Layer 5 of a small transformer language model trained on English Wikipedia (15 layers, counted from 0, width 64).
Take only the direct path to the model's output, skipping the later layers: a vector added to the residual stream pushes a token's score in proportion to its dot product with that token's output vector.

Output vectors of the tokens that the questions are about. A number n stands for (n - 500) times 0.0054.
"ed:": 325,479,480,247,606,406,447,652,652,550,520,337,605,448,421,527,364,511,452,408,416,428,73,352,670,566,444,658,549,380,212,583,548,598,570,488,631,573,328,465,658,523,490,566,463,416,609,713,482,514,396,709,563,654,393,377,286,507,331,545,551,648,611,613
"te": 350,594,491,594,352,373,318,513,595,388,599,612,522,608,471,500,567,509,485,620,408,561,414,534,323,497,454,503,390,503,670,428,466,658,567,788,500,431,428,491,425,341,543,542,441,484,635,512,476,489,365,438,515,409,585,506,388,514,435,438,698,417,471,378
"]": 361,648,646,475,492,620,618,535,340,392,272,426,619,399,736,552,352,640,426,512,302,286,361,313,602,520,482,508,528,917,342,465,417,569,468,613,653,597,374,512,414,480,507,582,444,579,570,432,205,460,480,577,464,340,524,423,374,526,403,374,441,519,419,454
"arter": 352,496,754,355,571,403,354,560,397,679,400,427,647,615,272,422,298,657,555,416,292,324,327,436,546,569,353,489,503,466,451,467,434,640,430,721,262,462,563,312,546,566,530,637,535,494,620,730,663,503,466,416,613,356,536,438,391,517,581,312,480,475,417,550
"e,": 471,400,439,513,669,436,452,368,553,251,441,379,449,541,593,604,398,488,596,580,430,576,428,509,462,481,378,469,580,257,382,467,486,678,436,487,637,558,378,472,503,591,675,528,437,493,605,500,518,507,560,645,406,460,448,460,590,560,271,550,622,359,406,533
"amed": 293,682,477,545,398,268,651,803,417,618,506,507,539,531,507,480,308,496,592,585,338,304,288,457,504,545,420,694,376,268,467,523,440,528,520,508,560,598,389,387,539,383,439,507,500,607,487,659,275,535,496,669,591,331,523,400,363,448,274,599,523,489,356,515
"red": 479,639,507,389,469,384,435,550,565,520,480,642,500,701,455,510,612,576,413,657,351,452,394,355,579,545,586,597,450,456,403,588,731,612,574,524,535,475,308,547,366,430,518,477,424,456,452,590,424,536,666,617,587,179,541,412,345,445,497,602,695,591,450,526
"e.": 385,458,415,496,694,620,591,298,522,211,483,437,639,597,576,595,268,432,616,565,348,488,409,455,577,492,388,472,616,205,466,434,604,702,370,721,677,610,406,508,435,477,623,379,314,415,523,441,577,438,396,496,480,359,476,450,654,635,314,428,610,418,265,432
"fter": 469,482,452,313,602,489,511,504,366,272,343,443,632,604,504,484,389,565,566,509,409,305,350,424,798,566,345,654,466,694,491,207,414,664,292,478,440,736,378,393,623,670,504,290,500,703,507,641,388,494,664,612,628,293,324,479,338,657,487,340,362,649,523,500
"s.": 458,572,372,627,602,638,491,458,366,503,483,437,545,679,601,542,578,461,519,638,313,517,285,328,816,467,404,588,464,248,606,607,668,588,443,479,559,483,371,463,451,503,395,557,452,508,594,436,631,432,592,353,409,503,559,484,687,634,480,450,476,487,371,426
"ters": 300,741,734,508,570,243,477,510,423,342,358,483,480,661,401,567,557,613,645,524,225,436,339,407,593,527,623,579,479,421,619,657,476,809,532,496,434,467,469,551,504,530,405,593,608,358,719,282,369,435,448,779,591,482,455,369,382,656,450,464,476,433,535,299
"ase": 339,641,545,318,405,539,489,545,445,513,416,461,612,804,471,526,380,465,544,517,418,472,362,503,552,513,449,503,452,537,577,745,577,542,455,517,277,745,597,280,423,678,581,503,503,542,486,602,217,510,548,500,592,528,435,411,485,534,238,592,565,484,506,539
"ober": 468,521,457,216,628,531,578,527,463,496,431,683,650,461,408,464,220,726,637,570,380,434,331,540,705,544,551,696,439,573,189,500,550,696,422,640,456,506,448,527,611,388,548,576,551,503,519,569,403,484,274,675,853,419,628,560,427,670,601,652,493,601,401,533
" 3:": 470,648,551,405,506,408,388,567,567,534,563,391,543,530,370,520,387,651,579,458,331,491,503,464,624,566,448,621,437,625,424,619,616,518,639,673,474,495,416,397,567,603,563,427,523,462,502,462,520,452,327,603,450,532,451,471,404,440,307,437,307,597,432,590
" medal": 508,551,971,333,600,375,544,324,477,582,366,656,529,504,207,438,515,382,360,496,471,341,386,371,475,556,390,629,479,626,349,581,609,669,607,565,278,544,363,528,632,457,593,421,447,494,483,528,349,417,455,450,412,379,577,281,296,544,496,236,524,617,386,366
"art": 433,512,617,338,488,545,346,517,529,628,401,604,477,557,500,504,435,468,509,543,520,486,429,315,503,528,339,503,401,461,609,488,471,587,448,670,500,425,661,363,431,591,430,511,531,607,587,520,545,536,631,609,716,341,456,465,579,585,579,462,395,516,443,538
".": 449,473,452,693,429,680,518,459,490,512,468,379,561,541,605,555,500,361,614,697,428,516,445,600,727,461,448,481,552,374,547,580,647,508,616,487,598,432,448,556,465,443,420,497,325,600,416,428,664,489,588,376,369,503,535,621,602,560,552,571,592,424,266,572
" University": 352,533,635,554,567,515,441,478,500,437,502,554,543,700,390,463,376,649,614,540,508,565,435,519,529,512,433,525,520,470,216,480,373,535,527,517,409,571,598,447,543,404,654,351,623,584,500,475,542,432,526,454,545,456,512,303,589,575,549,398,446,592,453,342
"dition": 513,643,765,245,734,438,482,561,252,206,556,783,576,672,454,470,400,385,387,531,276,364,443,402,602,601,596,656,412,676,299,435,579,667,419,697,473,660,662,491,678,666,404,334,449,507,453,587,342,559,491,697,530,350,439,555,363,584,445,485,481,687,623,413
"hip": 449,657,621,290,530,656,497,604,605,421,335,507,618,629,425,535,531,562,556,729,372,351,339,519,471,555,370,484,471,649,350,647,507,591,659,603,572,644,545,431,626,422,630,319,347,403,304,328,327,465,343,551,671,444,236,377,426,500,604,431,532,423,525,82
" Website:": 300,505,597,640,758,384,317,405,394,575,573,464,807,670,405,416,340,504,522,505,158,349,401,564,607,585,312,749,468,399,461,440,567,562,404,596,393,364,468,423,393,549,412,398,789,503,568,645,299,384,468,653,581,615,453,241,332,488,134,352,579,394,624,401
"°N": 412,626,413,634,715,608,425,450,558,680,616,522,647,471,473,464,319,598,512,649,405,359,289,463,544,623,528,696,456,556,481,513,419,504,313,493,350,623,477,511,592,328,310,444,595,484,626,536,280,426,341,466,464,370,509,420,487,510,274,419,500,658,636,449
"ates:": 112,555,548,289,676,513,484,686,583,523,391,483,679,610,247,515,342,536,416,419,345,314,206,363,524,686,359,561,367,302,227,727,291,482,579,652,401,539,321,261,660,578,521,588,599,522,500,651,414,547,429,632,467,521,385,276,266,409,220,575,533,376,512,410
"eated": 337,660,504,349,660,230,474,697,316,393,436,651,640,580,487,581,462,404,589,630,190,232,283,537,410,565,403,791,364,540,348,515,550,582,418,794,639,555,573,373,600,632,445,422,479,594,400,535,455,443,371,568,711,259,585,260,329,363,333,366,546,508,395,584
" centur": 173,689,504,306,395,429,332,530,289,398,363,511,574,672,439,428,407,608,442,719,628,509,356,273,799,513,347,555,478,601,314,630,688,636,493,679,296,663,544,361,600,279,500,334,447,561,589,656,447,416,444,512,458,315,618,496,424,581,343,328,415,528,410,391
" =": 322,399,468,525,614,566,517,472,452,336,507,500,435,356,459,663,534,571,430,576,511,623,431,341,488,584,625,469,323,682,437,465,260,519,455,436,476,319,453,492,524,686,315,570,500,762,365,649,352,559,282,739,594,643,387,351,496,341,339,371,517,526,344,372
"olic": 448,533,460,214,557,338,418,411,516,504,374,596,520,492,485,434,366,393,642,737,476,567,279,456,560,521,510,585,428,705,500,490,598,669,431,681,408,438,509,229,440,490,669,263,588,533,402,690,216,445,276,665,690,295,531,394,574,600,352,575,574,653,538,500
" |": 555,559,478,633,359,557,511,348,553,613,500,411,475,357,457,694,602,429,621,376,533,392,485,493,546,522,592,391,601,568,491,488,461,405,493,403,600,335,411,561,432,593,408,471,423,535,471,404,479,530,470,379,566,459,544,544,601,446,459,518,560,440,500,586
"ual": 512,271,605,533,862,527,613,392,201,515,523,635,500,628,368,409,625,449,627,613,548,151,282,450,559,508,547,711,409,430,376,402,557,647,419,566,547,362,640,401,402,497,520,432,392,395,468,489,303,533,345,652,561,402,584,504,341,496,433,496,453,486,537,478
"ributed": 500,774,452,303,540,257,334,556,593,600,489,553,667,726,414,563,336,589,358,683,317,318,242,536,465,582,693,752,371,560,247,601,522,611,322,634,388,432,531,359,698,486,443,479,644,507,346,663,393,451,457,719,598,441,515,442,314,457,233,631,440,500,534,643

Each question shows what one neuron of this layer's MLP adds at an activation of 1. A number n stands for (n - 500) times 0.0038.

n45: 551,581,233,638,397,431,566,441,741,313,545,402,392,568,250,423,809,645,127,395,324,357,639,397,401,368,747,532,665,486,761,451,593,390,502,692,526,218,463,405,227,382,503,333,561,489,554,771,568,483,395,411,324,475,609,397,561,434,405,464,421,677,593,329
Which of these tokens does it push down most? "ober"

n0: 352,425,569,729,485,590,400,539,469,362,514,584,441,466,341,589,751,616,683,248,681,702,527,608,557,498,431,274,422,620,311,429,458,487,363,518,359,681,660,569,587,315,614,579,513,592,349,399,677,536,380,410,499,600,386,516,679,527,592,568,554,427,519,537
Pushed up most: " University"

n51: 445,361,322,420,318,513,499,558,340,433,544,428,494,584,464,494,361,563,490,571,515,441,632,327,473,661,448,453,348,555,606,494,483,558,317,430,422,477,436,566,344,519,522,597,494,574,406,476,445,579,580,628,386,392,450,466,603,193,446,567,678,475,522,511
Which of these tokens does it push down most? " medal"

n15: 498,502,483,477,581,487,430,452,518,485,477,602,582,548,630,483,358,402,571,690,349,384,375,517,430,545,527,510,414,526,470,521,388,308,507,501,352,394,554,584,537,509,465,478,412,184,433,574,388,409,483,621,622,555,508,533,412,488,446,439,524,509,583,567
Which two tokens does it push up most, strongest first? "ributed", " Website:"

n80: 294,686,456,475,477,574,492,447,711,620,528,408,515,462,492,419,612,620,526,565,357,426,569,411,516,594,414,460,409,500,414,619,621,293,554,751,585,418,323,378,500,595,471,594,391,541,297,602,591,477,507,361,466,437,536,425,408,471,378,467,702,499,328,598
Pushed up most: "ates:"

n73: 507,669,491,372,520,500,418,580,418,385,383,681,507,513,414,604,427,433,538,439,509,393,604,552,431,451,445,520,537,539,298,579,547,392,298,838,623,522,339,507,549,550,416,691,522,620,559,566,394,510,535,473,413,469,354,329,319,593,366,417,614,452,575,803
Pushed up most: "eated"

n40: 513,368,655,485,517,516,549,440,589,605,401,594,596,663,565,601,423,461,459,361,410,389,414,487,422,656,544,455,502,635,658,504,386,303,428,512,492,457,473,415,414,699,462,680,601,453,485,649,534,569,572,502,564,570,518,530,367,400,314,504,619,577,438,541
Which of these tokens does it push down most? " centur"

n92: 582,343,384,451,424,500,491,375,523,481,458,527,495,450,441,527,496,523,557,488,517,580,592,521,460,623,612,482,384,355,392,473,544,475,585,469,550,461,542,335,472,512,492,494,463,465,561,490,553,499,505,639,416,502,467,562,590,513,407,442,630,485,489,542
Which two tokens does it push up most, strongest first? "e,", "e."

n21: 500,494,494,637,376,589,501,490,404,516,372,417,410,309,514,528,479,462,483,536,496,423,723,482,522,513,411,385,345,482,505,625,555,768,521,661,446,442,418,502,549,709,354,592,350,490,415,448,163,515,444,577,487,592,471,366,561,375,415,567,367,515,542,439
Which two tokens does it push up most, strongest first? " =", "]"

n22: 481,452,476,519,364,564,603,407,423,562,421,360,417,595,603,384,550,536,489,555,568,489,591,388,504,505,350,461,425,490,546,490,532,347,457,627,463,546,459,413,366,544,389,754,589,471,723,581,526,505,664,530,494,362,405,561,635,438,513,464,432,449,719,450
Which two tokens does it push up most, strongest first? "art", "s."

n120: 410,733,553,693,336,643,457,701,739,582,512,662,403,462,521,437,389,348,389,416,547,442,425,513,528,421,538,431,427,482,495,589,537,413,434,459,419,361,542,603,487,528,539,498,590,450,458,637,567,540,492,401,443,515,589,444,617,460,422,610,606,595,351,292
Which of these tokens does it push down most? "fter"

n25: 424,634,181,363,529,416,497,720,583,480,512,444,350,530,499,471,568,553,581,345,409,399,508,516,359,684,565,766,286,608,544,773,603,716,580,456,466,642,552,478,394,665,438,578,511,490,562,590,632,415,531,532,411,343,702,438,487,430,395,505,591,466,563,484
Which two tokens does it push up most, strongest first? "eated", "ributed"

n79: 502,398,364,411,456,514,404,493,511,606,472,702,535,390,493,737,197,643,519,488,636,519,525,520,649,373,622,408,652,633,363,422,568,619,575,623,475,603,483,364,552,641,569,581,510,409,417,452,536,434,508,379,583,672,536,566,596,393,449,528,519,531,473,691
Which of these tokens does it push down most? "ters"

n68: 456,573,443,517,433,262,294,451,379,314,475,706,637,378,570,746,375,377,394,351,560,609,619,547,481,728,637,389,451,481,434,576,678,488,419,386,516,475,731,498,457,661,450,548,439,450,363,537,484,429,563,569,562,548,559,399,514,494,596,430,319,637,446,650
Pushed up most: "dition"

n72: 415,639,709,590,503,559,587,385,413,767,416,429,544,331,581,550,748,276,401,472,493,571,381,660,435,795,378,557,493,535,439,561,457,640,562,467,598,559,284,595,537,463,569,494,560,473,511,513,540,429,497,306,461,434,422,506,704,564,576,542,428,486,381,593
Pushed up most: " medal"

n17: 498,612,362,547,534,581,412,414,506,469,474,726,593,510,580,432,439,377,556,677,534,676,528,227,436,597,338,433,604,504,721,574,491,506,544,455,577,562,132,381,407,515,417,537,417,564,551,435,627,567,588,421,635,617,349,609,458,391,482,491,635,485,376,542
Pushed up most: "s."

n94: 410,428,462,565,428,385,274,397,502,451,529,650,418,503,380,520,610,525,253,385,357,566,595,389,286,366,355,487,495,588,568,408,527,716,581,660,504,536,482,651,512,543,389,298,433,424,541,423,431,391,612,331,474,329,528,720,659,537,483,396,511,318,437,559
Pushed up most: "te"

n13: 511,454,471,552,444,606,348,411,677,839,338,667,498,393,417,368,874,458,520,483,425,585,644,448,370,359,430,339,403,681,598,590,564,721,478,797,681,589,549,249,239,227,471,402,475,575,367,771,584,366,401,625,339,571,611,495,718,713,453,371,580,795,409,516
Pushed up most: "olic"

n103: 440,575,548,700,543,533,501,451,311,532,464,531,587,634,507,508,457,637,583,359,543,603,551,341,656,544,505,469,303,490,389,326,446,401,501,457,617,433,475,463,482,515,515,423,414,587,605,579,385,490,513,504,661,356,442,630,517,351,543,617,387,490,687,480
Pushed up most: "fter"

n47: 685,468,301,393,452,410,319,599,667,520,494,472,391,381,477,384,507,481,528,440,623,535,434,478,442,491,509,425,563,714,601,350,546,597,556,423,564,540,654,391,429,636,603,529,500,609,370,514,390,605,467,607,544,491,626,611,575,492,544,474,358,527,568,466
Pushed up most: "olic"

n60: 594,614,399,469,599,501,530,492,562,554,382,516,618,382,602,434,553,489,412,628,409,499,435,516,470,484,482,649,590,471,511,423,537,306,498,347,409,564,564,590,621,469,519,541,576,351,729,416,460,360,496,519,266,416,458,514,537,458,403,530,545,555,500,576
Pushed up most: "°N"

n125: 617,524,377,691,370,442,546,686,507,567,377,434,429,433,613,575,384,339,593,305,764,526,591,673,697,455,333,211,696,635,563,718,451,339,394,354,409,441,553,682,521,390,564,576,563,446,400,400,571,431,279,346,631,545,621,697,660,436,639,580,484,588,425,496
Which two tokens does it push up most, strongest first? " |", "."

n119: 590,502,581,585,427,292,497,714,417,618,630,514,567,487,384,425,375,596,413,309,352,402,665,665,582,502,477,350,436,637,424,462,658,552,598,483,607,461,570,290,505,596,597,395,522,261,377,478,585,573,410,522,435,447,658,445,383,592,454,546,385,419,440,742
Which of these tokens does it push down most? " ="

n127: 522,338,452,670,506,634,571,417,584,679,495,512,488,396,551,477,336,417,423,544,698,543,553,564,602,490,593,393,619,518,460,479,359,503,584,512,570,556,513,580,431,371,557,481,431,496,494,484,582,546,450,519,462,488,593,697,519,547,454,541,555,484,379,520
Which of these tokens does it push down most? "eated"

n55: 536,366,463,642,448,561,217,558,486,407,578,398,713,646,424,586,812,630,540,311,324,604,604,493,514,463,504,337,387,501,402,625,509,448,225,723,343,579,624,694,270,422,480,623,535,616,485,650,870,532,589,406,665,609,387,530,785,575,457,715,538,597,512,389
Pushed up most: "s."

n6: 555,567,422,712,460,524,461,463,300,504,563,474,476,571,568,426,401,460,638,508,423,617,596,610,550,506,502,570,447,358,683,628,470,599,454,670,434,537,393,544,568,518,398,706,336,503,633,564,521,429,511,563,635,584,583,532,573,426,419,492,438,518,484,544
Which of these tokens does it push down most? "hip"

n89: 575,617,713,677,180,621,530,390,468,633,494,382,408,360,516,400,435,384,468,594,477,330,653,522,580,375,475,361,563,537,492,503,283,503,411,457,457,414,404,598,548,486,403,485,460,550,484,436,571,453,746,517,697,443,530,399,658,479,528,383,525,436,297,457
Which two tokens does it push up most, strongest first? " |", "."

n112: 616,411,512,186,590,573,597,404,681,627,519,468,467,527,419,511,416,446,427,535,496,350,340,601,506,507,610,501,629,636,126,264,364,549,649,469,600,520,423,542,455,514,572,514,518,496,479,621,546,443,480,604,587,174,546,517,182,454,469,533,438,410,511,385
Which of these tokens does it push down most? "s."

n110: 373,531,467,471,478,533,439,464,604,387,393,745,273,460,586,640,467,542,473,346,506,482,516,634,603,480,507,434,631,381,467,563,500,701,549,511,538,659,471,374,378,572,634,527,553,556,380,530,561,486,610,585,690,510,487,570,522,366,518,430,479,572,490,556
Which of these tokens does it push down most? "°N"

n78: 517,651,474,535,621,303,510,554,419,652,324,392,566,487,438,534,501,552,352,608,312,537,424,533,440,633,611,458,449,616,570,695,263,577,443,522,477,415,444,414,372,577,579,489,423,474,454,457,436,389,592,583,510,553,490,464,553,259,515,614,467,443,345,651
Pushed up most: "ributed"

n108: 674,472,555,464,426,396,464,725,417,321,475,568,383,705,565,399,311,461,486,326,519,639,438,330,565,382,534,484,481,536,691,433,539,622,641,449,399,487,763,309,389,355,521,395,522,447,610,541,357,686,452,715,604,513,673,479,325,498,537,576,530,353,389,469
Which of these tokens does it push down most? " |"

n59: 513,402,389,456,383,490,536,366,508,486,452,408,536,454,462,648,486,489,506,622,491,601,328,457,391,713,493,553,488,534,418,465,386,398,509,424,500,299,336,476,449,501,336,506,702,606,528,537,376,508,599,436,436,538,528,494,562,587,602,287,635,468,394,435
Which of these tokens does it push down most? "dition"

n113: 350,529,561,631,417,387,370,607,352,453,478,483,353,414,577,199,717,687,616,768,552,608,645,451,527,517,472,607,538,492,573,498,552,497,524,486,584,550,406,377,459,409,583,474,448,494,293,521,424,607,527,581,497,499,495,479,470,466,434,505,471,580,598,429
Pushed up most: " centur"

n65: 607,526,544,343,515,538,489,393,551,449,541,418,477,264,571,615,627,538,476,687,459,451,416,345,531,692,586,492,497,561,499,383,639,402,565,474,647,418,650,505,653,623,439,506,428,618,668,422,468,516,513,529,534,594,430,435,464,506,575,488,386,605,468,601
Pushed up most: " ="

n116: 409,468,473,641,578,487,476,429,437,521,488,409,375,592,514,463,531,579,414,606,651,382,609,661,443,669,533,371,517,415,509,437,421,544,397,348,307,676,606,611,416,467,480,469,519,566,557,565,408,269,491,385,456,405,610,603,648,508,423,359,494,547,301,535
Which of these tokens does it push down most? "ed:"

n85: 409,382,523,508,503,590,259,440,567,635,525,430,673,515,639,515,580,539,417,693,478,448,409,441,448,549,300,309,508,572,325,428,504,533,438,407,225,408,535,478,385,421,385,464,511,517,381,504,372,335,564,497,590,482,413,413,385,413,493,509,495,345,669,715
Pushed up most: " Website:"

n124: 464,440,428,467,564,454,907,637,516,391,559,415,472,408,466,300,359,573,410,863,477,882,502,388,596,492,521,566,777,364,366,478,641,511,748,260,620,477,736,477,517,572,760,561,409,438,390,323,367,582,590,702,442,506,582,249,432,543,418,486,340,402,460,263
Which of these tokens does it push down most? "arter"

n54: 337,305,514,365,294,485,570,477,400,423,369,429,455,491,258,453,524,544,614,701,458,461,473,348,616,310,636,515,337,443,307,360,765,520,502,520,540,394,302,469,479,336,523,214,447,468,418,580,462,377,598,462,541,458,700,657,577,500,388,387,667,693,344,353
Pushed up most: " centur"

n96: 615,484,579,525,534,685,526,336,389,391,308,534,548,525,543,577,401,530,495,582,468,417,447,446,380,713,437,453,515,465,382,496,612,467,428,610,570,482,441,597,591,646,510,598,444,399,458,635,472,461,619,421,628,430,507,495,617,538,436,360,415,461,374,665
Which two tokens does it push up most, strongest first? "e.", "]"

n46: 512,593,416,424,612,413,373,482,525,507,568,366,369,547,383,504,473,737,534,611,360,443,514,639,488,518,528,424,521,502,350,370,436,452,482,403,494,438,411,543,555,472,480,497,603,817,438,472,635,453,464,523,308,292,546,566,520,636,436,491,369,581,419,580
Which of these tokens does it push down most? "ase"